Layer 16 of a small transformer language model trained on English Wikipedia (23 layers, counted from 0, width 64).
A neuron's activation on a vector x is SiLU(gate . x) times (in . x), where the dot is the dot product.
The model reads these tokens: "cle" "ar" "," " but" " the" " r" "idge" "'s" " numerous" " sh" "arp" " b" "ends" " indic" "ate" " that" " Sl" "id" "r" " S" "ul" "ci" " is"

The vector x that enters this layer's MLP at each token. A number n stands for n times 0.037.
0 "cle": 4 -59 -25 -20 -22 -8 7 -11 7 -24 -9 -1 -13 10 -17 -28 75 14 19 -8 -3 8 -52 39 -24 -2 -65 -16 -9 -17 77 10 5 -4 39 -21 15 -11 18 -49 28 -36 3 -38 -44 -28 -16 3 -23 3 5 11 31 14 -15 21 2 -21 -4 18 4 6 49 -16
1 "ar": 1 -64 1 -15 -6 -26 6 4 5 -47 14 -1 -5 0 3 -28 54 5 -2 0 -2 17 -44 24 -4 5 -54 -11 -27 22 72 18 -18 -2 40 -11 9 -30 3 -55 44 -23 14 -35 -8 -21 -36 7 -55 -12 18 -14 24 3 -6 33 4 -30 22 -5 -16 30 56 -8
2 ",": -3 -66 2 -40 14 3 8 -27 21 13 10 -19 34 16 8 -5 44 -1 -41 -26 0 13 -43 -44 -37 -10 -62 32 26 3 39 22 22 -14 5 14 11 14 20 19 38 8 -70 48 -18 -6 23 17 5 -19 17 1 -20 0 26 27 -1 -5 37 3 -33 -18 34 -43
3 " but": 20 6 -4 -14 6 -40 -32 -29 7 -35 -26 0 2 0 -37 26 27 -2 -34 3 -44 -14 -9 -12 -20 -8 -38 39 8 12 20 26 42 -1 12 15 0 10 31 -32 24 -45 -31 37 -68 9 11 40 42 -49 -11 -26 -33 -6 -17 49 -8 37 3 14 -34 35 19 -29
4 " the": -31 -3 -5 -7 62 -11 -45 11 -23 5 -12 -37 38 2 -12 -4 20 -12 -9 2 14 9 -22 -27 -14 -23 -32 -22 -37 39 18 31 18 -13 35 -3 68 10 -30 12 19 26 1 47 -74 -14 4 -22 -12 -24 -44 2 18 3 -6 22 -11 -2 22 -13 -63 43 4 -18
5 " r": 51 8 20 -25 78 2 11 -41 -21 12 2 25 40 21 2 17 -11 19 -28 -13 52 14 1 1 37 -34 29 -14 -22 -12 15 -7 -22 -11 8 -52 8 -39 39 17 62 -14 -27 0 -1 -16 10 -6 11 -28 -36 -23 18 6 -38 -21 1 -9 26 48 -36 21 6 -27
6 "idge": -21 -94 -29 -33 -4 -4 -28 3 -26 -17 6 -1 13 22 -4 -10 51 -28 -4 3 -13 -8 -44 51 -26 -16 -26 -10 -7 -10 34 23 -12 -37 11 -50 8 23 -30 -18 16 3 5 -15 -20 -29 3 -20 6 -10 -1 -4 30 32 -30 33 -1 -1 43 13 16 65 28 -41
7 "'s": -5 -25 -21 -16 46 -4 -27 -1 5 3 2 -44 -1 -4 -4 -18 56 -47 -12 -1 15 -20 -25 22 6 5 -41 -42 -4 43 13 32 -25 -5 66 4 26 1 -15 12 3 12 -10 42 -58 -43 -2 -9 3 -7 -43 17 -1 39 -6 32 -27 -22 2 11 -61 49 10 -27
8 " numerous": -28 -5 -10 -11 56 21 -21 10 -2 -18 17 -23 -11 21 16 -16 79 -33 12 -14 18 -36 14 36 -13 -9 -36 -28 6 26 14 8 39 -31 39 -18 11 1 0 -14 -22 -5 -44 26 -21 -60 0 -7 -25 -33 -31 14 7 4 8 66 -38 -13 14 -3 -39 47 -4 -19
9 " sh": -8 26 7 -39 45 15 19 -32 44 5 -34 5 22 18 29 -14 -13 -13 11 -16 17 4 -32 47 51 13 21 41 -10 0 20 -13 -5 21 -10 -17 31 -37 30 -23 -9 -38 -59 -16 -12 22 -17 8 37 0 -3 3 1 -11 -48 -9 -7 21 51 62 -55 30 -4 16
10 "arp": -65 -60 -37 -21 -19 4 -14 4 26 -46 18 -13 4 13 32 -4 55 -19 -7 -34 -4 24 -22 30 -20 12 -4 -19 -2 -5 50 -19 -13 -22 32 -8 3 -19 -24 -29 12 22 -38 -39 -21 -54 -21 -1 12 4 4 2 19 41 -33 29 -23 6 15 8 -42 48 42 -2
11 " b": 14 16 -41 -24 31 7 -2 -7 -23 29 28 -48 44 2 -17 -31 -6 -13 -33 -21 39 -6 -16 37 39 -34 6 0 -1 8 42 20 21 11 38 -36 8 -15 18 -1 1 -10 -32 -52 37 -39 -28 6 26 -5 -38 -30 33 -10 -32 -14 -16 -14 49 48 -5 17 57 -2
12 "ends": 6 -41 -24 -49 8 -1 33 -9 -6 -42 -50 4 5 -1 32 -20 61 -8 -1 16 -4 -34 -44 44 2 -5 -31 1 21 17 0 -29 21 -6 60 -29 30 -7 -47 2 17 -21 -1 -13 -5 -30 -25 -9 26 22 -23 -7 1 36 -5 11 20 22 34 13 37 38 67 7
13 " indic": -33 26 3 -12 -4 -18 1 -69 -29 -25 -26 31 -28 10 -9 21 15 2 1 -60 -35 -37 2 -21 19 -7 60 -39 -17 15 52 -9 -10 -18 35 -60 24 12 -19 -23 22 -33 -14 14 -7 -47 -4 7 -4 -10 26 -18 -13 -3 -22 19 -45 44 -1 0 -20 25 25 -25
14 "ate": -28 -3 0 -1 26 -47 -22 -21 17 -33 -4 24 -6 35 12 -19 60 1 -10 -36 -41 -38 -20 -1 -19 8 -44 -7 -31 7 55 -21 -46 -4 70 -10 29 14 16 28 -4 -28 -28 -16 5 -44 0 -22 27 15 -37 -6 -16 4 8 51 -3 8 19 -32 -14 51 -4 -7
15 " that": -8 -3 -22 -5 32 -14 -28 -23 -8 -57 -33 3 6 31 -36 31 39 -17 -8 -9 -20 -36 -1 -48 -35 23 -42 39 -10 33 14 1 13 -19 -6 1 -3 38 -40 -5 22 -9 -17 13 -13 -29 22 20 45 -20 -5 1 -1 10 -21 59 27 18 36 9 -50 65 -18 -31
16 " Sl": 4 7 21 -7 36 -7 -23 -46 49 -42 -7 44 34 41 5 22 10 30 0 13 15 28 -9 42 36 1 -21 4 8 27 -6 39 6 19 -2 -54 48 -21 6 17 34 -18 -36 -17 20 -2 13 28 9 29 -24 -41 9 14 -8 -26 17 12 5 48 -45 54 24 -36
17 "id": 5 -79 -19 -14 -3 -31 -6 24 18 -42 -33 2 -52 -4 -19 19 15 -15 -6 52 4 25 -14 49 -36 -44 -14 0 -3 0 1 28 -21 21 22 -35 19 -49 -25 -12 -5 -4 -18 -19 -22 -10 4 -4 -9 0 -7 -54 -9 -9 -30 -7 -4 12 -14 15 -29 48 75 -5
18 "r": 12 -24 -6 5 20 4 -11 -28 23 -10 -12 -14 4 19 14 14 -6 30 1 -8 35 35 -45 77 -8 -5 -5 -23 17 -8 57 -18 -3 0 36 -43 -20 -40 -26 1 37 -26 -19 -48 -23 -24 44 2 -25 -9 -1 -19 -9 45 -22 -34 16 18 28 8 -39 8 62 40
19 " S": 16 -6 -26 -24 -4 11 -29 24 -23 -27 -35 -13 24 20 -28 -5 19 43 -11 3 40 41 -1 6 43 -13 70 1 43 22 0 11 20 11 22 -13 -19 -68 3 30 10 10 -42 -19 13 7 -14 12 41 19 -25 -49 39 -40 15 -40 23 -3 38 14 -39 13 16 4
20 "ul": -9 -51 -10 4 -11 15 -24 -19 8 -29 -14 29 -9 -11 -25 14 14 10 12 10 27 54 6 28 14 -51 41 5 -5 28 -9 12 -23 49 -14 1 -6 -65 2 13 49 -49 5 -3 -8 18 -20 -13 -40 16 42 -46 35 -4 -35 -49 -3 9 3 -27 22 25 54 -23
21 "ci": -7 -49 -27 -19 -21 5 -27 -15 -18 -11 -41 -26 -62 25 -24 -8 26 34 -19 -3 34 14 -1 22 20 8 -42 14 11 4 48 31 -11 -33 13 -51 -2 -54 -52 -17 35 -46 -12 -5 -15 -30 45 -21 -12 19 5 -51 0 8 -25 -1 -3 -20 -3 10 -3 12 48 15
22 " is": 44 -20 -55 5 39 5 37 -30 8 -6 -16 -29 29 -21 47 -3 40 5 -52 13 -2 -35 -6 -27 0 4 -18 12 37 -20 13 -1 16 -33 52 -28 14 -44 -11 33 0 -41 7 20 -24 4 21 35 2 -13 9 -50 -30 17 -23 20 -22 -4 38 27 8 33 9 -54

Each question shows the input weights of one neuron of the MLP. A number n stands for n times 0.0048.

n62 gate: 57 6 -22 0 -11 24 45 5 10 -6 28 -12 -33 -5 -29 -23 -20 15 33 34 25 35 -8 -2 27 13 -20 -1 -29 39 -13 38 17 30 -24 -16 9 -10 -43 16 -20 14 -4 -11 48 -1 -41 -35 -29 -22 7 -3 -22 25 14 6 -1 63 40 -20 -32 15 25 8
n62 in: -7 24 -7 1 11 -21 -6 30 -4 35 -25 12 -16 34 -22 16 -12 -1 18 33 33 24 -21 -18 -14 -25 -37 -25 -18 -13 -7 32 2 64 35 31 -46 -7 23 44 48 -11 13 6 -4 -7 -24 -28 28 -5 -4 2 -6 -12 -16 1 -4 -1 -24 -8 -13 29 52 -48
On which token does it fire most? 17 "id"

n114 gate: -64 24 -48 2 36 62 -27 50 -24 61 19 1 -23 18 7 -6 46 -31 27 -8 -31 -14 38 -27 22 4 43 -3 22 5 9 51 -28 11 -35 -5 -24 -14 48 -16 -15 20 23 -7 0 -10 -17 4 5 -54 -18 -8 29 34 -8 -27 5 -8 33 -1 -8 38 0 -6
n114 in: 38 5 29 -1 -30 7 61 0 -32 -23 -25 -26 4 20 36 0 9 7 -11 -8 -19 -13 3 16 45 9 -29 20 14 20 -11 -23 12 -22 37 -1 8 -37 17 20 -3 32 12 12 40 -23 -34 7 61 -20 44 29 15 20 -26 -51 7 38 -2 2 -30 43 -26 -18
On which two tokens does it fire most, strongest first? 19 " S", 11 " b"

n27 gate: -13 -1 -22 22 15 -14 14 -12 12 -3 -33 5 22 -27 21 5 -12 -32 -28 -36 -24 -23 -11 15 21 -21 3 25 -6 -20 1 41 1 39 -1 19 47 74 37 6 -6 9 -26 -15 -21 2 25 -9 -40 -38 -1 -2 9 -30 7 -25 13 43 13 -28 -36 -21 -11 13
n27 in: -19 24 -5 -15 11 38 8 -4 15 3 -19 -26 10 18 3 12 3 18 52 45 9 -4 13 10 6 -34 -11 -2 49 -15 -17 23 37 -14 -5 9 -18 13 -39 -1 -9 8 -53 16 26 5 22 13 4 -1 -20 6 1 36 0 -18 -40 -34 -14 -17 5 -8 -1 -5
On which token does it fire most? 1 "ar"

n67 gate: 15 10 29 9 4 10 -14 -23 -35 22 -32 -14 -10 -17 -34 -6 -38 38 -29 -40 -49 40 -4 19 -7 -33 -44 67 40 24 9 2 -57 55 29 -20 32 21 -1 20 2 -36 36 48 -36 2 25 -5 18 11 5 -10 55 38 -27 -41 -6 -8 -40 -24 -14 2 -24 -49
n67 in: 24 13 -22 -9 36 -7 -30 2 -52 32 5 19 52 -19 -37 26 -11 46 -20 6 -15 9 8 -58 -6 24 -8 28 6 47 55 8 -25 -35 25 -18 -32 3 13 22 42 -48 16 13 24 -12 38 -4 -19 32 -14 -6 32 62 1 -47 21 -10 -26 2 -10 -17 13 12
On which token does it fire most? 21 "ci"

n177 gate: -28 -7 4 -6 24 -33 -34 44 2 -43 -24 -21 -35 6 -40 -35 -21 -3 -5 31 2 70 18 -34 35 -6 11 11 35 -11 -19 8 10 3 5 13 -16 -33 -32 30 -38 -47 -14 -9 58 3 4 17 9 -9 -1 16 19 19 33 -4 -13 7 -9 -11 -17 -4 26 -35
n177 in: 11 -27 -6 -18 13 -1 -4 -22 -1 29 22 -18 15 -21 -32 48 -15 16 24 30 49 -15 38 -11 20 28 -11 5 18 16 23 28 4 -18 15 12 36 -15 -19 -29 27 17 38 -6 -48 -51 45 -27 -27 28 48 -1 -23 -15 2 9 3 13 27 -20 6 6 -42 -5
On which token does it fire most? 21 "ci"

n88 gate: 11 33 -19 -47 38 -6 15 -1 16 64 42 -17 22 -1 -18 -3 -15 75 -40 -27 -80 -2 0 22 -49 1 -49 -50 -7 -25 9 40 17 -15 -27 -27 51 -19 8 -7 37 12 -52 3 13 54 -61 -7 34 -24 8 -14 4 -10 -29 -16 9 10 -3 -18 -13 -52 -6 46
n88 in: 6 0 3 23 -2 -18 -2 -12 66 8 -3 -8 -21 20 6 10 21 -39 58 -15 35 4 -8 -46 -54 -43 20 11 -27 -15 12 10 14 16 35 -53 -37 12 -27 -3 -42 32 -26 -13 -11 -32 33 -1 33 -5 -2 -51 -26 7 -13 28 -16 4 0 29 -17 17 23 22
Its three highest activations, in order, are on tokens 2 ",", 11 " b", 3 " but"

n169 gate: -3 52 18 -48 34 2 2 19 -6 -42 -20 24 10 -27 30 31 5 9 48 -44 40 13 4 -79 10 -25 -4 4 -30 50 -9 5 8 -22 -4 14 -5 -12 -23 11 -22 44 29 -11 10 12 -37 -6 27 7 -23 32 -26 -28 7 -5 -57 5 -30 -23 44 31 57 13
n169 in: -7 42 35 -48 -10 7 -17 -45 -57 26 -5 14 -21 -15 39 -18 -11 -6 29 8 40 26 4 -23 19 17 -10 9 4 -13 -18 -33 9 3 11 3 19 1 30 7 -16 38 -1 8 -28 -30 -33 -1 19 1 6 26 58 12 49 51 -49 -51 -35 34 -22 4 25 0
On which token does it fire most? 4 " the"

n15 gate: -4 1 -17 -13 -7 -61 -44 34 -28 20 -3 26 -45 -51 -11 -10 -37 -11 -19 -54 -68 -1 34 -25 -33 3 -1 30 23 25 -6 29 -21 14 15 -19 63 9 20 30 -8 -36 24 43 35 14 38 13 2 -1 -36 -11 53 16 5 17 68 -6 62 -1 17 -20 1 -37
n15 in: -12 17 13 -13 8 -6 10 6 -1 -21 -1 -2 -11 -35 -42 13 -71 5 -7 24 29 -40 -41 33 24 -33 28 -35 -6 12 -53 19 13 -10 16 1 6 0 -1 7 7 -20 2 33 -38 28 -18 -10 -17 27 -2 -34 21 0 23 -8 -4 -26 10 -25 24 0 -61 -41
On which token does it fire most, and how strongly? 10 "arp", at about 0.67

n36 gate: 14 -19 22 -20 -4 -43 -5 23 49 0 14 52 -32 -26 6 3 4 -24 25 -8 -6 27 -1 27 -32 -40 -6 6 -28 -2 28 -9 12 -12 -13 -14 45 -10 -42 7 -16 -42 -22 44 8 41 -2 -5 67 -19 -5 -37 -35 12 -4 31 -14 -39 -22 -8 -2 15 -10 -1
n36 in: 4 -25 19 -31 -12 -18 2 12 -14 40 1 -31 -12 -9 -2 -39 -40 -11 37 20 8 -7 44 27 -4 23 28 20 -1 -46 7 26 11 20 30 -19 4 15 18 -15 48 6 -2 -1 -3 -20 -45 3 6 11 25 -13 -21 11 27 28 -24 -21 7 2 -8 -14 32 11
On which token does it fire most, and how strongly? 17 "id", at about 1.1